Layer 19 of a small transformer language model trained on English Wikipedia (26 layers, counted from 0, width 96).
A neuron's activation on a vector x is SiLU(gate . x) times (in . x), where the dot is the dot product.

Input weights of the MLP neurons that the questions are about. A number n stands for n times 0.0073.
n22 gate: -35 -25 15 18 -48 -28 -3 -14 41 24 -2 19 9 -13 -40 -28 20 -16 1 -50 -38 58 25 -15 27 22 29 -21 -27 -32 -2 8 7 -1 31 -19 45 15 25 16 -18 3 -24 -8 29 0 -12 -21 -1 11 70 18 -25 0 -4 8 8 11 -3 64 2 8 10 -10 -39 -19 -22 -15 56 -48 32 4 -4 10 36 -21 14 31 -15 25 -3 -4 -23 -16 -20 16 10 -9 -6 5 -7 4 -1 16 -7 -9
n66 gate: 10 -9 -25 46 -13 -8 -21 27 -1 -28 -20 18 -10 -23 21 25 13 18 31 -18 41 -24 -27 -24 -25 22 -6 -12 -12 26 14 9 -13 -19 -5 36 -5 -29 -36 -2 -24 -8 -18 -4 -24 -5 -63 3 15 -13 -11 -7 30 15 26 0 -42 -4 -28 -33 37 18 17 -1 -8 36 42 -8 4 4 -30 -18 -37 8 -6 22 15 11 -21 25 -30 39 -14 2 -5 -26 6 -28 30 18 12 6 22 20 -22 42
n90 gate: -14 -29 -38 -32 -9 -12 9 20 -10 25 -20 -39 22 7 6 5 1 -8 42 -7 14 14 -23 -32 -49 -71 -19 27 -49 3 44 34 -12 13 -27 -16 14 -17 7 38 -50 3 26 -35 25 8 -11 24 24 -7 1 4 13 -6 -19 -44 0 -22 -22 13 -3 -10 19 17 -1 23 -18 -32 -34 14 10 1 -53 -7 30 -15 -13 15 26 -8 1 -22 -12 15 -19 -8 -4 -7 -46 -34 7 12 -11 3 11 0
n91 gate: 4 10 -3 -39 24 33 9 11 33 22 -20 31 24 -13 -2 -8 -52 -19 -4 25 4 -26 -36 2 -1 3 8 25 -24 26 43 15 -3 -32 -11 -15 36 -7 -39 -27 -64 -44 -8 38 -14 24 27 -20 -15 -17 14 9 -18 -11 -14 7 -16 -31 -14 47 5 -29 27 1 12 0 -29 4 18 -32 13 -11 -31 -37 -58 -28 1 3 7 17 -16 13 -57 4 14 -26 -22 20 29 -39 10 -58 14 -23 -32 2
n121 gate: 9 16 7 -21 -6 -24 35 28 36 -37 37 0 -30 40 -27 6 -20 -4 2 -27 26 4 3 -13 -8 11 -38 23 -4 -21 -31 5 -18 -20 -11 6 -9 48 75 -1 -30 0 -18 -13 10 30 41 20 -26 26 -37 -29 -3 -42 -15 17 21 14 3 -25 -16 -17 -21 -7 10 47 -10 17 -16 -5 9 -29 16 12 57 1 -12 32 2 5 -20 -32 14 -22 -8 37 -26 4 -4 -9 -21 12 17 -48 -12 -13
n125 gate: -37 -1 40 -10 12 1 15 -18 -60 -13 -6 24 -26 5 -35 -49 29 20 39 -25 11 -4 -4 -9 19 -29 31 18 -3 -38 -5 -20 1 17 -18 -21 -26 -25 0 40 -25 7 15 -14 -46 4 -40 -7 -2 8 -32 5 -29 9 -48 6 19 14 -18 0 -10 -21 13 3 -15 31 1 19 -40 -15 18 -29 -29 -13 23 0 70 50 -1 0 24 -22 36 20 20 -26 6 10 1 -21 -12 53 14 -37 10 -1
n198 gate: -16 15 35 7 -43 17 13 -45 -39 11 9 2 -11 -11 -51 4 -21 5 -12 18 24 3 -34 -35 28 -23 7 -22 -9 -3 41 45 -12 39 -41 -19 -41 -23 -62 -10 21 -28 -3 49 -6 13 -25 8 -44 5 5 -1 7 12 20 10 10 -56 -30 16 -25 -3 17 12 -27 -35 -43 15 17 -18 5 3 23 34 4 5 1 13 -22 -24 30 16 -12 8 14 -40 5 19 32 -15 -6 21 34 34 -10 46
n22 in: -25 -34 9 -12 31 -48 -26 -24 11 -7 -26 -14 24 -18 -38 -3 -45 -10 -17 -22 -2 23 -17 16 43 5 11 -1 8 -11 -4 -24 -10 -17 -2 6 36 53 8 30 4 12 5 36 -12 -17 42 -12 13 13 -14 33 -25 -4 27 1 4 29 -14 23 22 17 -6 -17 -30 -20 -8 -13 -25 -82 -6 44 -40 24 0 -16 20 33 -39 -1 4 39 -19 24 5 -21 -2 39 -16 12 -13 21 -18 20 4 16
n66 in: -32 -9 -9 0 -44 9 2 -20 22 -15 19 -31 -19 8 6 -59 2 -20 45 -15 -25 5 20 54 5 -39 17 39 9 -8 -73 -18 -4 37 12 23 24 -28 9 19 -29 -1 13 6 33 -26 -19 -26 -23 -21 -47 51 -24 -9 12 7 -10 -14 -48 8 -17 2 21 31 -2 29 -46 -39 -21 11 -17 9 -26 15 -9 -1 2 -11 -34 4 -1 -8 11 -9 42 39 -22 -14 -2 36 -32 -4 14 -13 -23 -43
n90 in: -8 6 61 -38 32 -11 -1 25 -27 -18 30 -17 -38 2 -29 38 -17 -7 -25 -8 -23 23 6 -11 -37 -5 27 24 7 -12 44 10 22 -22 17 6 -34 18 -3 -23 11 -15 -19 18 21 29 -41 5 -46 -16 35 -14 3 -15 31 -24 38 13 19 -16 -25 4 -45 -11 33 -40 -10 14 13 43 -10 25 -9 51 18 -21 -21 1 -3 24 24 -13 -9 -18 -22 9 -15 -1 4 -18 -9 -11 47 3 -35 15
n91 in: -13 -12 17 0 11 -39 -26 -3 12 -6 46 -31 -16 7 -6 20 44 39 -22 0 -6 -49 11 27 7 14 -25 22 31 43 -11 40 -28 -11 -22 -29 31 -40 -4 32 19 28 -43 -2 -31 41 21 -33 23 -31 1 12 10 -25 -12 -4 36 27 -18 21 -30 1 38 -38 -6 -37 -77 25 -17 -24 -21 7 28 -22 -19 -4 -16 -14 -23 -10 4 -4 43 -10 -16 27 -1 -15 -31 13 7 -14 -13 -4 5 -50
n121 in: 29 2 44 -13 -21 -27 29 32 19 -12 26 -8 -5 1 35 -20 16 35 -3 14 33 -20 8 -17 31 23 -19 -11 1 -3 2 23 -78 8 -3 -7 -13 7 14 -3 -6 19 -26 -2 -7 56 48 -42 -6 7 2 -35 -14 -23 -25 3 15 -17 10 -1 0 -44 -26 12 -28 35 17 -8 14 0 -10 -32 6 31 11 -2 -1 26 10 -21 -34 -32 1 13 -29 22 -5 1 9 -18 -39 24 14 -57 -11 -9
n125 in: 7 -16 -1 25 -48 -8 24 -34 32 -20 -5 23 30 -20 30 36 22 -38 -8 -9 40 42 -9 -24 -1 25 -11 -17 -26 -5 -45 19 37 -15 -37 2 45 12 -48 7 -7 -7 26 -30 23 -18 -43 16 41 -2 58 29 5 -39 24 -6 29 -32 8 3 21 17 5 -23 -22 49 23 19 -12 -17 16 -24 25 10 6 -12 27 -29 -12 12 -7 13 -44 -7 -9 -2 20 -16 -2 -50 -1 -18 1 19 4 -94
n198 in: -19 11 7 28 30 14 -32 9 -16 -35 -2 0 -13 27 14 -19 -22 -11 -17 38 -41 -1 -27 -14 47 -9 19 6 31 -26 -27 -19 36 19 8 -1 8 29 1 -17 -23 -8 54 -49 54 -33 7 -2 4 -15 25 40 44 1 -7 12 34 -19 31 22 -23 1 11 23 10 -3 2 -30 -5 17 -18 2 -13 -10 8 31 -15 31 -24 9 -33 -56 -4 -3 -6 16 17 -7 -21 31 6 -8 25 6 19 -23

Each question shows a token from some text and the vector x that enters the MLP there. A number n stands for n times 0.05.

"\n": 8 1 -15 -20 -2 22 28 -14 2 2 0 -30 -16 -44 -4 26 10 -7 -40 -7 -2 -42 -7 29 27 -35 5 -20 43 35 -29 -25 5 -7 7 17 24 -3 26 10 -8 9 -10 27 -3 -19 -22 11 16 -1 6 52 -12 -17 -28 -7 10 10 -2 -2 -22 -10 -9 30 3 5 -12 -6 15 13 18 -38 24 -43 -17 -18 7 -16 23 -7 6 24 3 -26 -3 19 -22 -9 -20 19 4 22 -29 15 -7 -18
The most active neuron and its activation: n90, at about 0.69

"et": 20 -49 6 -28 -4 10 9 17 8 -14 -17 11 -4 -3 2 2 -45 -11 -17 33 -2 -9 4 28 -1 0 9 0 3 6 -12 -7 35 8 18 -24 21 6 12 40 3 2 -50 -13 1 13 7 -15 53 14 -15 31 -30 2 -11 -13 1 2 48 8 -18 1 -12 9 9 24 -2 30 -3 16 -15 -14 8 -22 -17 -48 -3 20 -24 1 32 13 -6 -18 -2 8 -1 0 40 30 6 5 -31 -26 -17 18
The most active neuron and its activation: n91, at about 1.8

"9": 18 -5 -16 -18 17 -16 20 -12 10 23 1 -14 -9 31 23 0 14 -18 -35 -3 -11 -38 17 12 14 -5 48 -4 23 -2 -30 -20 6 -10 -7 5 -7 19 -19 2 -3 3 -13 45 14 -18 9 10 6 -20 -1 -6 1 -27 -6 -33 17 -8 0 8 -23 -35 -4 -17 -3 23 -5 -20 20 11 12 -44 -3 -26 -23 -7 -12 25 -10 -43 -28 20 -40 -12 -26 -26 -60 -19 13 15 4 -13 1 24 16 -2
The neuron with the highest activation: n91

"re": -20 -9 -12 51 17 25 26 -3 1 26 -31 -13 2 24 2 23 -23 -3 -21 33 -7 -6 13 -18 4 3 -15 8 -1 27 5 -6 32 -19 6 -21 -5 13 21 41 -13 14 -43 10 0 22 46 27 -16 -13 4 36 8 0 11 -5 18 -16 -2 -4 -21 19 -4 23 12 -5 -28 -4 -16 24 -12 -29 -6 11 15 -33 -1 -15 -12 13 -31 -7 17 13 -21 13 -10 -6 32 28 9 31 -51 4 -20 17
The two highest activations, in order: n125, n66

"ub": 2 2 0 2 26 19 -3 -23 31 2 14 9 5 -20 27 19 6 -12 -22 -1 7 -5 12 -11 -4 -12 -33 -11 16 23 -15 -23 -10 -13 26 -9 -17 38 29 37 -5 51 -41 21 12 22 13 -4 -4 0 13 48 1 -1 -9 -16 30 -26 14 1 -3 -10 -38 -7 -20 12 -2 18 12 22 -27 -5 13 6 17 3 -7 13 -55 -22 36 1 27 -5 -17 3 -24 20 20 39 15 17 -18 -10 -8 -24
The neuron with the highest activation: n121

"in": 8 5 -5 -14 24 -27 25 -54 0 8 -31 -22 13 44 2 9 -5 -28 -18 8 16 16 11 -40 20 -1 9 8 21 1 1 -18 22 -11 17 -13 13 -28 -11 7 -17 -34 0 -1 -1 15 -27 -24 -11 4 0 42 10 -4 3 -22 -17 8 -11 -25 -18 -34 -17 -9 -8 44 4 -21 23 33 8 -9 31 -42 14 -10 13 -20 -52 -10 -10 -14 -19 5 14 -14 2 -9 8 9 15 2 -32 24 -22 4
The neuron with the highest activation: n121

" of": -22 23 -13 15 -3 -9 28 -31 35 27 5 -8 2 -2 16 -5 -15 -43 -47 -32 8 -4 -37 14 17 -18 14 -21 -1 22 -39 -13 6 -24 14 -13 -4 8 -1 -12 -11 3 5 21 -14 27 -11 -26 28 -7 2 21 29 26 -10 -29 -22 14 20 -5 5 -13 -26 -4 -17 28 -16 -21 7 20 -9 -28 -41 4 -13 -40 -15 16 2 10 15 -14 15 -12 -18 3 -6 -11 25 48 5 35 22 9 0 5
The most active neuron and its activation: n66, at about 1.7

"f": 11 -6 13 19 -27 13 1 -18 24 28 -27 8 -13 -21 9 36 -6 21 0 10 -18 18 16 -10 6 35 20 -11 -4 30 -3 -22 29 24 26 13 -13 10 22 30 5 -15 -4 16 40 -12 -6 10 7 -27 36 41 -13 -39 -10 -29 22 6 -2 -4 4 -4 15 12 17 22 -24 -21 38 33 -13 -38 -36 7 -3 -17 -24 3 -5 -11 29 14 13 3 -3 23 -6 -12 31 38 -5 4 18 -2 -18 23
The neuron with the highest activation: n66

" pro": 7 -9 -15 -15 49 -8 -13 -15 41 25 -13 -6 -22 -10 -8 2 -3 -20 -13 -10 16 11 0 2 0 -27 0 -9 16 30 -23 -37 -23 14 27 -1 0 56 -25 29 -36 21 -23 15 -9 21 -1 -12 -21 2 -4 16 -23 11 -30 -9 0 -23 22 4 -6 -27 -56 -10 -14 3 11 7 5 9 -1 -9 9 -17 -17 -20 -13 -22 -16 -27 0 -16 6 -51 -21 10 -9 -14 1 34 14 4 22 29 -22 -14
The neuron with the highest activation: n121

"ation": 17 -31 21 21 39 -16 7 -4 21 28 11 -41 -25 4 14 -4 -28 -6 -39 21 27 -26 29 4 35 -19 -12 -22 4 -8 -19 -19 -8 -8 14 -13 -18 4 19 -5 -9 -17 5 7 9 -18 -22 -10 1 -8 -4 14 38 -3 -9 -19 24 -1 27 24 -16 -46 -18 5 18 -5 -17 7 23 2 21 -8 -11 -4 3 -55 29 30 8 0 7 -16 0 -10 -1 -20 -49 -7 32 25 4 -11 10 11 13 -32
The two highest activations, in order: n121, n91

"g": 21 -18 -5 22 46 14 35 -47 10 17 -19 -13 -6 31 2 12 -30 -26 -18 11 -23 11 7 -29 -9 -19 -9 -12 40 -29 5 -20 7 -6 -31 -44 21 -1 -6 -40 -9 5 0 -7 19 7 -40 -5 29 -33 -1 14 13 -13 -4 -19 12 12 -15 0 -18 21 -7 -29 -2 10 -10 -25 27 47 -15 8 12 -1 21 24 -10 8 -13 14 -20 -6 19 -8 16 -1 -26 -2 16 11 32 -21 0 -2 21 6
The neuron with the highest activation: n121

"v": 11 -24 -15 8 16 -17 12 -20 8 -16 -29 15 -12 3 -10 1 -11 15 -43 5 14 3 16 -2 35 28 16 -18 26 16 27 -12 25 4 14 0 14 -27 -44 4 3 16 -35 7 -12 41 -26 26 1 -3 -10 30 -4 -36 12 23 5 -22 11 -22 25 -8 -18 48 14 1 -22 -35 -2 23 -4 -12 -4 10 23 24 1 1 -26 -5 4 11 30 -39 -26 5 -33 20 13 -8 -20 -30 17 19 14 12
The neuron with the highest activation: n198

" d": -2 -35 -7 -3 13 -26 -18 -27 37 13 -12 -8 -36 6 -8 8 12 -1 -36 -34 -1 -11 1 -40 45 -22 -23 5 1 32 8 10 0 9 -5 14 -8 -6 -19 22 18 20 -12 0 12 30 2 12 7 -3 -31 24 -8 21 -40 -31 30 9 -15 -25 12 -18 -44 20 0 18 -10 -11 -23 -11 -1 -32 29 -30 -6 2 -40 0 -1 -13 -4 -2 32 -23 -15 2 -24 -21 6 35 8 -10 -11 26 1 -6
The most active neuron and its activation: n121, at about 1.3

" 201": 2 9 -24 -38 31 21 22 -16 -10 9 14 -12 -5 10 3 13 5 -3 -30 11 5 -15 0 11 20 -33 2 26 6 5 7 -35 6 -28 15 17 1 -5 -6 6 14 -14 -25 6 -13 -14 11 20 33 -17 -26 18 -16 -27 -48 4 23 7 14 0 -20 -7 -30 7 7 35 4 18 19 -6 7 -2 -11 -41 13 -8 7 6 -24 -6 -11 19 -5 -47 -43 -17 -50 -16 -14 20 19 -8 29 48 1 22
The two highest activations, in order: n91, n66

" as": 24 9 -24 4 20 -23 21 -14 35 27 5 -27 4 -12 2 1 -7 -14 -29 -6 -2 -9 -23 28 11 -11 -36 27 8 -8 -28 -5 -22 -12 22 31 -2 23 5 15 -2 -14 -16 17 -13 37 -18 -28 -5 8 18 6 19 19 -52 -18 2 -5 38 -5 21 -24 -30 7 -2 21 5 21 15 -18 -7 -27 -1 46 -14 -63 0 5 -11 -26 18 -16 -11 7 -20 -2 -25 -4 -10 25 8 -14 1 16 -28 -7
The two highest activations, in order: n121, n91

"b": -16 -22 12 1 5 6 -1 -5 -15 -5 7 6 21 -29 -12 11 -7 -16 -47 22 -11 28 4 -25 -2 6 10 20 24 -10 -13 8 12 -3 -18 -37 0 27 -22 -4 -7 -17 -10 -19 -5 -8 -28 -30 18 -10 -22 13 -34 -36 -6 -7 26 -21 14 42 20 -12 -5 -4 -8 32 -11 19 18 50 -36 -4 -1 9 20 7 -6 14 -14 -8 9 9 16 0 -1 -18 -38 -28 36 -17 35 22 -13 -10 32 49
The two highest activations, in order: n198, n125

" L": -16 34 -34 -8 -7 28 18 -28 8 28 10 11 -9 9 -14 33 -10 9 -24 9 -14 23 0 10 37 5 3 -10 20 19 23 0 -7 -11 -3 0 -7 -6 -15 20 -2 -1 -4 -8 19 21 -20 32 -11 8 -42 26 3 0 -38 -44 50 -4 39 8 -4 -15 -15 42 14 -6 -6 -28 27 39 16 14 6 -9 6 10 -1 14 -24 -8 3 16 16 -9 -14 -22 5 -14 40 34 2 -16 -11 -1 2 42
The two highest activations, in order: n198, n125

"s": 7 -13 -12 30 11 -30 48 -23 -9 41 8 -19 -4 21 4 -2 -10 -3 21 -24 16 -4 -4 -5 22 2 21 -35 30 -12 4 -39 -28 -3 20 0 -13 11 -5 -15 8 -1 -12 -8 22 21 -7 -33 37 -6 4 3 12 -24 23 -45 11 11 10 -2 -10 -9 -35 22 10 9 -32 18 19 -8 11 3 2 -17 15 0 -52 -18 18 14 32 -29 12 26 -6 -23 -24 5 24 26 8 -18 -27 24 -21 1
The most active neuron and its activation: n125, at about 0.29

"an": -32 -5 -20 -5 27 14 39 -27 -4 40 4 -35 -1 36 -27 15 2 7 -26 7 -6 -20 22 -17 18 -27 -10 -11 -1 -27 -21 -14 6 3 -11 0 -2 2 -5 -17 10 7 17 0 6 16 7 -8 35 -20 -16 38 7 -3 0 -16 12 -6 20 -1 -1 -22 31 -4 -6 18 13 -19 42 37 -3 -10 -16 14 31 -47 -25 -15 8 -8 0 -1 6 4 -47 0 -50 -34 27 13 5 17 -26 -8 -22 10
The neuron with the highest activation: n90

" E": 13 23 -6 -15 -6 38 7 -28 -3 8 -26 8 9 -17 1 0 9 -26 -42 22 10 22 17 -14 30 -17 -26 -14 9 27 4 -15 -2 -39 42 -12 -6 -10 3 20 -11 9 -10 14 18 -12 -19 40 -10 -1 -23 35 -10 24 -22 -36 25 22 16 34 25 -25 -32 29 8 15 13 20 -7 11 25 5 10 -10 -13 -19 -10 -10 -48 -13 -17 -5 18 -19 -33 -3 8 16 12 39 7 9 3 17 -2 17
The most active neuron and its activation: n121, at about 0.46

" 1": 6 -1 -25 -15 -6 17 34 -1 -7 1 -8 22 6 10 3 3 4 23 -25 18 -17 -5 4 1 -2 9 22 12 33 3 -25 -49 15 6 7 -1 32 17 -3 9 -6 9 -6 42 24 -15 22 14 6 -5 -23 29 5 -52 -27 -14 34 21 -21 0 0 -19 -33 -6 -5 17 1 -7 24 -21 31 -21 -10 -12 -20 -5 10 7 -50 -10 -22 14 1 -16 -28 -16 -10 -27 26 45 11 8 1 54 12 -1
The neuron with the highest activation: n22

"h": 29 3 -2 11 12 15 5 -13 9 24 -37 -11 1 20 -2 -31 -17 -17 -11 27 -4 -18 2 -20 13 -41 -12 -31 15 -26 4 -14 -7 -11 26 -19 -18 -3 -14 -9 12 16 15 -12 24 -7 -35 -3 17 -32 -10 -14 -1 -33 -16 -2 6 29 22 8 -43 -14 24 14 35 13 -11 8 24 17 25 -40 -2 9 0 0 -41 2 -15 -21 15 44 19 -3 -7 4 -12 8 64 36 4 -11 3 -6 5 -8
The neuron with the highest activation: n198

" p": -7 -26 -19 -3 -7 -2 -25 -9 14 26 6 9 -18 -34 -9 25 -23 -15 -47 -15 8 -28 -8 -1 17 -19 -25 -17 6 13 -9 14 -3 3 18 -6 -15 17 -7 41 9 -10 20 15 18 9 -19 -27 -5 -18 -21 0 -35 -36 -47 -28 1 -19 44 -11 -13 -19 -44 18 10 10 -21 15 19 9 21 14 2 -6 -18 20 10 17 -31 10 -15 -19 13 -1 -37 7 -22 -15 6 -9 10 -1 -20 28 5 49
The neuron with the highest activation: n125

"a": -11 -1 16 -10 7 32 18 -4 18 -8 -28 -1 -3 29 2 16 2 -26 -19 -14 -6 7 -3 17 16 -11 -18 -11 -1 14 22 -1 -1 -6 1 -22 -14 28 -29 22 26 -8 0 -38 6 21 -18 37 -9 -42 12 31 -21 14 0 -27 23 13 8 24 7 -1 1 29 6 44 -17 -2 15 34 -37 -40 -13 -33 -32 -30 -28 -22 6 -18 2 28 -8 4 -20 17 8 -15 -13 10 -37 6 -33 26 2 23
The most active neuron and its activation: n90, at about 1.2